Layer 2 of a small transformer language model trained on English Wikipedia (10 layers, counted from 0, width 128).
A neuron's activation on a vector x is SiLU(gate . x) times (in . x), where the dot is the dot product.

Input weights of the MLP neurons that the questions are about. A number n stands for (n - 128) times 0.0025.
n31 gate: 127, 138, 114, 156, 111, 160, 64, 86, 147, 144, 114, 139, 154, 84, 186, 114, 175, 75, 137, 44, 103, 132, 78, 159, 130, 98, 193, 143, 117, 144, 162, 129, 136, 96, 144, 99, 102, 169, 169, 111, 166, 119, 128, 80, 112, 61, 82, 100, 113, 134, 147, 79, 132, 166, 182, 98, 114, 88, 66, 185, 85, 139, 130, 112, 94, 87, 116, 122, 197, 82, 140, 181, 153, 173, 168, 102, 128, 104, 196, 137, 133, 161, 147, 107, 133, 203, 115, 170, 131, 113, 175, 83, 108, 120, 89, 165, 107, 131, 119, 158, 190, 108, 84, 107, 131, 128, 128, 142, 96, 107, 150, 88, 177, 163, 153, 174, 146, 100, 177, 114, 148, 69, 235, 135, 201, 170, 168, 102
n95 gate: 129, 93, 131, 156, 120, 77, 103, 181, 182, 90, 133, 121, 176, 88, 115, 163, 106, 133, 95, 175, 90, 98, 125, 155, 115, 118, 116, 134, 145, 85, 130, 164, 190, 201, 112, 155, 148, 77, 166, 96, 141, 170, 96, 143, 96, 100, 159, 159, 146, 112, 149, 191, 138, 96, 69, 214, 142, 115, 105, 94, 54, 144, 115, 149, 122, 182, 197, 127, 110, 100, 37, 188, 137, 100, 180, 115, 152, 154, 134, 176, 119, 126, 79, 79, 178, 74, 65, 122, 75, 150, 52, 138, 217, 84, 115, 126, 113, 120, 227, 147, 144, 150, 67, 115, 89, 85, 145, 154, 108, 141, 161, 121, 128, 96, 160, 101, 124, 132, 163, 134, 123, 118, 58, 32, 89, 82, 98, 121
n137 gate: 81, 128, 99, 128, 135, 112, 189, 149, 152, 128, 143, 149, 176, 58, 185, 107, 128, 149, 190, 99, 128, 114, 103, 121, 154, 139, 110, 141, 166, 145, 122, 99, 100, 144, 126, 179, 138, 133, 164, 110, 180, 135, 105, 102, 118, 78, 106, 136, 135, 123, 133, 92, 122, 129, 152, 73, 124, 75, 137, 28, 116, 168, 124, 37, 146, 130, 159, 149, 88, 117, 147, 122, 151, 128, 118, 108, 134, 182, 68, 187, 108, 162, 120, 119, 133, 181, 144, 150, 152, 162, 130, 164, 107, 106, 118, 142, 115, 96, 100, 202, 81, 90, 133, 98, 121, 131, 111, 121, 147, 82, 187, 158, 127, 204, 65, 148, 100, 195, 127, 205, 153, 99, 119, 137, 186, 100, 114, 173
n139 gate: 145, 65, 102, 157, 67, 142, 110, 115, 128, 155, 152, 145, 103, 110, 168, 151, 149, 138, 118, 105, 130, 200, 84, 190, 164, 147, 170, 139, 103, 150, 172, 70, 128, 119, 101, 97, 184, 154, 162, 178, 156, 128, 176, 133, 142, 121, 117, 104, 82, 115, 70, 150, 58, 172, 74, 108, 81, 147, 112, 131, 139, 188, 115, 218, 198, 131, 168, 116, 131, 129, 186, 83, 128, 168, 150, 124, 145, 108, 128, 153, 90, 92, 153, 114, 88, 104, 134, 183, 118, 137, 147, 132, 136, 132, 165, 198, 189, 185, 121, 143, 131, 174, 124, 125, 148, 134, 127, 142, 143, 130, 117, 136, 71, 138, 165, 90, 55, 152, 102, 230, 124, 135, 130, 85, 140, 139, 115, 123
n243 gate: 85, 144, 114, 115, 185, 88, 86, 152, 153, 90, 155, 117, 144, 141, 172, 116, 153, 156, 66, 173, 147, 125, 153, 189, 113, 183, 85, 125, 109, 116, 161, 150, 179, 154, 169, 101, 90, 178, 169, 72, 93, 106, 149, 175, 167, 107, 129, 172, 146, 102, 165, 104, 139, 91, 120, 95, 104, 154, 114, 91, 145, 82, 126, 162, 161, 152, 125, 141, 132, 125, 158, 108, 124, 102, 107, 100, 176, 110, 150, 92, 141, 153, 121, 157, 108, 96, 137, 99, 140, 142, 89, 138, 183, 45, 109, 91, 156, 135, 150, 135, 146, 112, 167, 107, 140, 112, 112, 146, 212, 156, 147, 108, 121, 132, 102, 131, 68, 141, 132, 138, 75, 107, 73, 116, 235, 83, 118, 118
n314 gate: 173, 171, 112, 87, 104, 115, 125, 154, 166, 102, 141, 205, 115, 145, 89, 127, 109, 144, 120, 128, 120, 137, 108, 187, 153, 108, 112, 156, 131, 77, 81, 109, 124, 152, 110, 132, 125, 175, 94, 38, 124, 122, 141, 89, 136, 177, 107, 108, 106, 108, 33, 187, 74, 169, 157, 166, 83, 110, 133, 82, 133, 193, 117, 121, 132, 59, 138, 143, 122, 93, 114, 92, 153, 163, 131, 125, 118, 142, 124, 153, 134, 139, 100, 82, 113, 133, 119, 183, 131, 151, 135, 81, 58, 124, 215, 77, 128, 130, 80, 131, 162, 81, 93, 140, 82, 175, 199, 65, 180, 114, 104, 154, 155, 140, 147, 125, 107, 140, 202, 86, 167, 77, 93, 116, 79, 154, 146, 113
n31 in: 111, 159, 132, 102, 124, 159, 132, 138, 81, 171, 137, 131, 163, 88, 157, 173, 159, 101, 79, 135, 190, 154, 141, 142, 85, 133, 152, 152, 204, 206, 106, 92, 74, 81, 129, 136, 130, 120, 100, 144, 124, 186, 101, 165, 111, 123, 152, 97, 103, 130, 129, 122, 109, 153, 136, 153, 102, 104, 73, 86, 177, 73, 94, 128, 174, 90, 169, 135, 165, 110, 145, 163, 109, 140, 95, 151, 102, 125, 75, 104, 153, 150, 128, 105, 159, 81, 115, 121, 111, 168, 126, 160, 152, 155, 103, 45, 142, 121, 95, 249, 119, 92, 120, 113, 134, 107, 86, 154, 155, 146, 111, 90, 130, 157, 74, 149, 162, 92, 58, 125, 83, 65, 151, 161, 107, 118, 137, 155
n95 in: 113, 127, 72, 95, 121, 189, 102, 113, 183, 150, 107, 185, 130, 109, 113, 96, 76, 161, 132, 111, 108, 179, 154, 153, 148, 154, 78, 181, 141, 111, 163, 126, 102, 93, 124, 163, 108, 161, 83, 141, 113, 101, 131, 148, 141, 181, 99, 78, 113, 110, 117, 140, 118, 86, 80, 119, 57, 64, 159, 119, 122, 143, 116, 79, 110, 127, 175, 105, 187, 81, 122, 60, 124, 156, 105, 188, 108, 171, 88, 105, 189, 107, 151, 140, 72, 148, 44, 204, 175, 207, 237, 92, 177, 158, 119, 174, 143, 113, 111, 72, 113, 75, 91, 128, 122, 165, 147, 136, 113, 80, 155, 118, 161, 155, 103, 98, 170, 161, 127, 142, 137, 109, 161, 149, 134, 136, 152, 113
n137 in: 118, 158, 169, 64, 137, 147, 114, 182, 80, 144, 120, 146, 114, 165, 105, 139, 118, 143, 113, 111, 121, 158, 102, 129, 158, 162, 130, 123, 90, 139, 147, 154, 14, 120, 134, 108, 64, 140, 105, 118, 131, 104, 133, 138, 150, 74, 127, 105, 100, 119, 73, 96, 152, 102, 111, 169, 86, 119, 153, 139, 113, 118, 98, 74, 97, 144, 133, 63, 147, 159, 114, 167, 159, 150, 134, 126, 88, 142, 116, 181, 159, 190, 162, 176, 150, 125, 129, 186, 204, 119, 167, 137, 96, 166, 162, 112, 101, 155, 87, 126, 137, 98, 120, 128, 103, 156, 101, 103, 74, 169, 94, 95, 77, 174, 105, 119, 96, 192, 131, 131, 150, 138, 122, 97, 120, 69, 78, 123
n139 in: 137, 119, 127, 135, 80, 139, 129, 145, 95, 154, 133, 129, 124, 100, 118, 116, 157, 136, 103, 112, 89, 201, 111, 143, 101, 144, 148, 175, 150, 107, 152, 142, 118, 124, 85, 194, 109, 59, 99, 128, 88, 85, 67, 142, 135, 97, 163, 118, 123, 185, 127, 61, 94, 122, 143, 99, 120, 178, 137, 144, 138, 146, 114, 171, 162, 96, 89, 150, 99, 97, 173, 147, 91, 88, 183, 139, 117, 112, 117, 177, 156, 126, 176, 107, 108, 86, 124, 167, 136, 107, 77, 133, 154, 156, 151, 101, 82, 117, 204, 112, 91, 153, 217, 141, 142, 147, 189, 150, 99, 121, 112, 91, 127, 127, 88, 25, 143, 166, 60, 152, 117, 120, 177, 164, 139, 147, 136, 125
n243 in: 111, 123, 112, 165, 141, 117, 91, 104, 101, 99, 148, 61, 185, 125, 156, 131, 119, 147, 117, 103, 136, 181, 105, 147, 162, 159, 177, 105, 135, 142, 128, 168, 83, 150, 103, 134, 72, 188, 125, 113, 177, 160, 122, 140, 130, 114, 135, 166, 175, 127, 176, 137, 50, 123, 150, 146, 116, 138, 130, 100, 116, 71, 133, 160, 155, 138, 139, 118, 98, 165, 111, 122, 175, 126, 144, 69, 119, 131, 90, 193, 132, 106, 136, 144, 214, 132, 155, 111, 110, 61, 138, 121, 81, 153, 122, 109, 148, 122, 90, 139, 148, 82, 28, 108, 96, 75, 149, 115, 137, 94, 140, 178, 177, 99, 115, 121, 111, 119, 160, 169, 125, 172, 134, 120, 121, 139, 204, 150
n314 in: 80, 181, 109, 122, 106, 143, 145, 93, 159, 110, 127, 155, 97, 142, 158, 126, 94, 156, 155, 60, 31, 113, 129, 114, 64, 79, 116, 120, 128, 149, 155, 53, 118, 115, 82, 136, 166, 120, 180, 198, 149, 131, 112, 134, 93, 196, 127, 155, 131, 72, 157, 144, 105, 168, 103, 164, 145, 104, 154, 131, 171, 129, 84, 127, 147, 153, 99, 159, 101, 127, 176, 131, 173, 195, 88, 151, 102, 150, 168, 108, 138, 132, 104, 121, 105, 87, 158, 155, 71, 194, 119, 161, 137, 186, 114, 179, 81, 103, 99, 36, 111, 170, 111, 164, 179, 119, 107, 144, 88, 164, 107, 129, 108, 161, 145, 151, 118, 75, 130, 84, 152, 170, 136, 129, 129, 170, 72, 98

Each question shows a token from some text and the vector x that enters the MLP there. A number n stands for (n - 128) times 0.028.

" ": 123, 141, 86, 160, 135, 124, 107, 177, 159, 123, 115, 171, 140, 142, 150, 206, 162, 99, 118, 119, 163, 168, 208, 109, 84, 140, 145, 155, 105, 92, 100, 122, 56, 138, 120, 154, 133, 161, 159, 144, 132, 148, 141, 139, 106, 147, 69, 146, 113, 144, 192, 129, 130, 178, 138, 170, 106, 115, 214, 110, 155, 168, 77, 145, 128, 141, 129, 158, 124, 136, 171, 141, 170, 108, 106, 83, 171, 99, 124, 88, 131, 52, 165, 175, 91, 118, 177, 132, 146, 110, 125, 145, 95, 150, 125, 66, 103, 137, 151, 90, 166, 119, 107, 202, 153, 138, 85, 113, 123, 125, 117, 117, 90, 120, 102, 112, 160, 159, 144, 174, 75, 116, 133, 137, 105, 181, 143, 173
Which neuron lights up most? n139

".": 110, 118, 100, 112, 143, 139, 156, 193, 169, 119, 106, 160, 138, 140, 189, 128, 159, 124, 121, 136, 132, 155, 150, 159, 150, 162, 127, 148, 174, 71, 115, 115, 82, 100, 152, 110, 87, 191, 119, 152, 106, 176, 150, 118, 76, 115, 155, 131, 67, 160, 172, 147, 122, 118, 126, 118, 125, 187, 141, 128, 155, 174, 82, 147, 89, 111, 137, 206, 110, 115, 104, 129, 113, 116, 124, 87, 158, 134, 145, 103, 86, 105, 146, 190, 137, 127, 127, 150, 101, 70, 125, 163, 139, 153, 130, 26, 112, 73, 187, 106, 170, 129, 154, 144, 129, 173, 81, 153, 92, 150, 119, 158, 66, 109, 126, 66, 146, 130, 164, 175, 76, 121, 133, 157, 140, 125, 127, 190
Which neuron lights up most? n139

"&": 138, 131, 83, 120, 155, 102, 70, 163, 108, 126, 127, 132, 133, 110, 169, 151, 112, 126, 157, 115, 160, 161, 133, 79, 141, 120, 82, 96, 118, 101, 63, 133, 90, 176, 101, 124, 45, 149, 137, 180, 152, 201, 140, 97, 115, 143, 110, 171, 83, 119, 204, 131, 159, 137, 144, 171, 141, 126, 134, 130, 150, 131, 123, 138, 103, 145, 145, 170, 74, 109, 113, 119, 154, 133, 75, 104, 162, 140, 62, 105, 66, 165, 129, 134, 119, 133, 177, 162, 121, 153, 95, 167, 82, 152, 78, 107, 117, 77, 161, 140, 162, 117, 129, 215, 144, 127, 156, 188, 105, 68, 88, 130, 108, 92, 117, 122, 139, 157, 150, 127, 172, 85, 132, 129, 156, 157, 157, 155
The most active neuron and its activation: n139, at about 0.18

"iation": 192, 102, 128, 109, 167, 131, 120, 127, 166, 111, 129, 139, 81, 129, 94, 181, 167, 127, 121, 111, 143, 109, 141, 123, 147, 111, 111, 129, 107, 123, 114, 129, 91, 122, 149, 127, 104, 180, 125, 154, 125, 147, 121, 203, 68, 101, 168, 137, 116, 118, 237, 94, 149, 100, 119, 123, 151, 98, 151, 129, 132, 121, 83, 145, 84, 207, 121, 127, 125, 113, 110, 164, 171, 165, 85, 96, 171, 142, 200, 85, 143, 140, 123, 136, 131, 104, 117, 197, 56, 177, 82, 170, 108, 110, 141, 78, 98, 90, 145, 114, 121, 75, 104, 164, 106, 157, 117, 122, 63, 140, 117, 106, 186, 114, 85, 150, 149, 136, 122, 122, 160, 112, 156, 137, 151, 137, 165, 132
Which three neurons fire most, strongest first? n31, n95, n139

" free": 142, 164, 118, 138, 160, 107, 99, 133, 186, 128, 83, 176, 118, 74, 139, 193, 216, 99, 104, 105, 157, 164, 164, 120, 123, 163, 71, 123, 122, 86, 110, 141, 81, 130, 162, 147, 108, 191, 100, 169, 133, 185, 122, 118, 101, 151, 107, 148, 150, 105, 161, 130, 145, 149, 139, 143, 143, 124, 158, 133, 113, 133, 125, 102, 73, 159, 115, 134, 93, 86, 152, 170, 162, 116, 62, 82, 149, 164, 118, 107, 139, 140, 147, 141, 90, 133, 136, 187, 121, 154, 124, 189, 96, 161, 120, 100, 129, 68, 158, 55, 190, 107, 131, 174, 104, 122, 121, 123, 94, 104, 61, 162, 65, 113, 124, 95, 147, 135, 103, 155, 154, 124, 170, 121, 132, 166, 173, 111
The most active neuron and its activation: n314, at about 0.24

"-": 112, 172, 116, 152, 190, 112, 149, 148, 174, 111, 124, 196, 75, 186, 171, 142, 129, 119, 127, 134, 158, 115, 116, 114, 151, 180, 134, 158, 132, 93, 112, 104, 67, 131, 103, 113, 91, 196, 146, 130, 77, 164, 153, 151, 122, 159, 105, 152, 55, 143, 177, 121, 139, 159, 148, 95, 131, 95, 172, 160, 149, 171, 115, 178, 124, 138, 125, 208, 105, 129, 115, 140, 117, 135, 142, 96, 171, 169, 105, 94, 127, 110, 152, 153, 112, 153, 75, 147, 96, 136, 110, 185, 115, 179, 120, 50, 126, 55, 129, 113, 157, 121, 109, 181, 139, 101, 89, 166, 100, 82, 123, 91, 111, 91, 104, 101, 178, 161, 134, 146, 100, 82, 137, 140, 139, 70, 155, 164
Which neuron lights up most? n314

"39": 137, 126, 98, 172, 158, 138, 110, 145, 116, 125, 112, 192, 122, 134, 162, 70, 170, 153, 133, 59, 173, 157, 165, 102, 161, 144, 120, 173, 125, 103, 80, 91, 69, 140, 134, 111, 145, 164, 137, 152, 132, 151, 120, 130, 80, 117, 116, 171, 88, 141, 198, 117, 121, 148, 163, 130, 90, 117, 162, 126, 173, 151, 101, 134, 106, 121, 124, 161, 111, 126, 97, 125, 121, 90, 112, 98, 138, 128, 173, 105, 115, 153, 114, 135, 87, 158, 170, 178, 109, 152, 99, 206, 112, 138, 138, 118, 115, 51, 166, 137, 181, 47, 106, 157, 165, 174, 49, 172, 126, 143, 104, 145, 110, 139, 115, 103, 161, 93, 176, 194, 110, 135, 89, 137, 137, 144, 105, 184
Which neuron lights up most? n31

" of": 182, 158, 119, 156, 187, 151, 128, 158, 167, 118, 88, 152, 106, 92, 148, 126, 162, 153, 115, 136, 157, 150, 106, 95, 146, 160, 126, 162, 157, 119, 92, 114, 80, 109, 131, 145, 132, 174, 146, 125, 104, 144, 100, 143, 133, 114, 161, 134, 76, 168, 174, 142, 145, 149, 118, 129, 94, 170, 149, 165, 88, 161, 78, 151, 112, 139, 89, 180, 122, 78, 136, 113, 164, 117, 84, 78, 120, 197, 149, 100, 114, 54, 126, 221, 97, 67, 85, 168, 113, 131, 116, 135, 64, 183, 136, 99, 139, 108, 165, 83, 132, 126, 66, 144, 139, 165, 91, 163, 142, 162, 170, 131, 78, 121, 134, 88, 56, 164, 138, 123, 127, 108, 155, 160, 162, 125, 128, 164
Which neuron lights up most? n139

" into": 130, 170, 109, 162, 161, 108, 98, 128, 167, 119, 110, 146, 121, 152, 167, 105, 135, 130, 97, 116, 196, 150, 116, 87, 136, 105, 95, 128, 150, 103, 89, 89, 99, 100, 159, 154, 103, 185, 155, 98, 101, 188, 117, 132, 103, 90, 137, 122, 120, 164, 175, 128, 167, 127, 140, 103, 103, 183, 133, 158, 90, 137, 146, 143, 132, 150, 56, 182, 103, 102, 137, 125, 169, 141, 96, 85, 180, 142, 150, 108, 121, 61, 150, 176, 81, 73, 84, 176, 136, 127, 127, 176, 85, 134, 121, 52, 121, 64, 185, 99, 180, 168, 85, 141, 142, 109, 74, 136, 121, 153, 87, 124, 70, 123, 136, 87, 123, 159, 129, 126, 98, 111, 152, 161, 96, 120, 184, 165
Which neuron lights up most? n243

"sh": 187, 130, 81, 140, 141, 92, 125, 139, 149, 117, 136, 188, 108, 134, 155, 135, 106, 147, 116, 101, 182, 159, 133, 98, 131, 188, 97, 175, 77, 123, 88, 132, 100, 77, 77, 111, 49, 152, 169, 145, 140, 144, 167, 83, 78, 127, 157, 137, 110, 139, 158, 97, 116, 169, 158, 155, 111, 80, 131, 152, 147, 183, 93, 139, 138, 162, 102, 134, 105, 117, 139, 138, 158, 148, 72, 91, 144, 166, 118, 89, 122, 121, 115, 150, 88, 116, 152, 201, 128, 117, 89, 155, 121, 174, 155, 49, 89, 107, 102, 143, 172, 144, 101, 135, 170, 142, 120, 188, 129, 85, 141, 186, 81, 112, 94, 137, 122, 115, 226, 116, 158, 89, 105, 130, 109, 119, 128, 162
Which neuron lights up most? n314

"\n": 103, 98, 119, 151, 107, 142, 121, 161, 176, 94, 108, 159, 113, 162, 170, 162, 140, 54, 119, 126, 156, 138, 144, 114, 123, 150, 140, 131, 124, 98, 91, 160, 111, 98, 129, 112, 118, 228, 146, 87, 106, 141, 125, 105, 106, 170, 80, 142, 81, 134, 156, 111, 134, 182, 132, 165, 118, 186, 191, 182, 131, 146, 102, 162, 103, 133, 96, 199, 94, 110, 113, 123, 118, 114, 106, 119, 162, 141, 175, 76, 92, 123, 131, 137, 124, 141, 75, 122, 130, 95, 112, 206, 142, 137, 139, 62, 147, 104, 182, 83, 139, 107, 118, 174, 137, 129, 99, 155, 114, 147, 145, 135, 106, 57, 94, 85, 145, 175, 147, 166, 93, 100, 158, 154, 180, 150, 162, 189
Which neuron lights up most? n137

"os": 166, 98, 117, 181, 121, 146, 90, 158, 167, 122, 139, 180, 125, 105, 135, 155, 139, 132, 136, 99, 123, 163, 136, 117, 171, 181, 99, 172, 166, 70, 168, 108, 70, 93, 118, 103, 93, 199, 151, 116, 110, 126, 126, 122, 86, 131, 133, 161, 101, 133, 166, 113, 135, 121, 139, 118, 127, 78, 150, 163, 150, 154, 129, 168, 78, 173, 123, 120, 98, 132, 152, 152, 138, 130, 79, 103, 114, 129, 156, 57, 81, 117, 161, 113, 135, 117, 64, 183, 110, 153, 118, 127, 82, 133, 150, 54, 73, 149, 126, 147, 144, 93, 113, 160, 133, 148, 172, 153, 202, 113, 137, 151, 93, 168, 109, 94, 134, 105, 176, 134, 82, 134, 75, 152, 126, 48, 156, 193
The most active neuron and its activation: n243, at about 0.37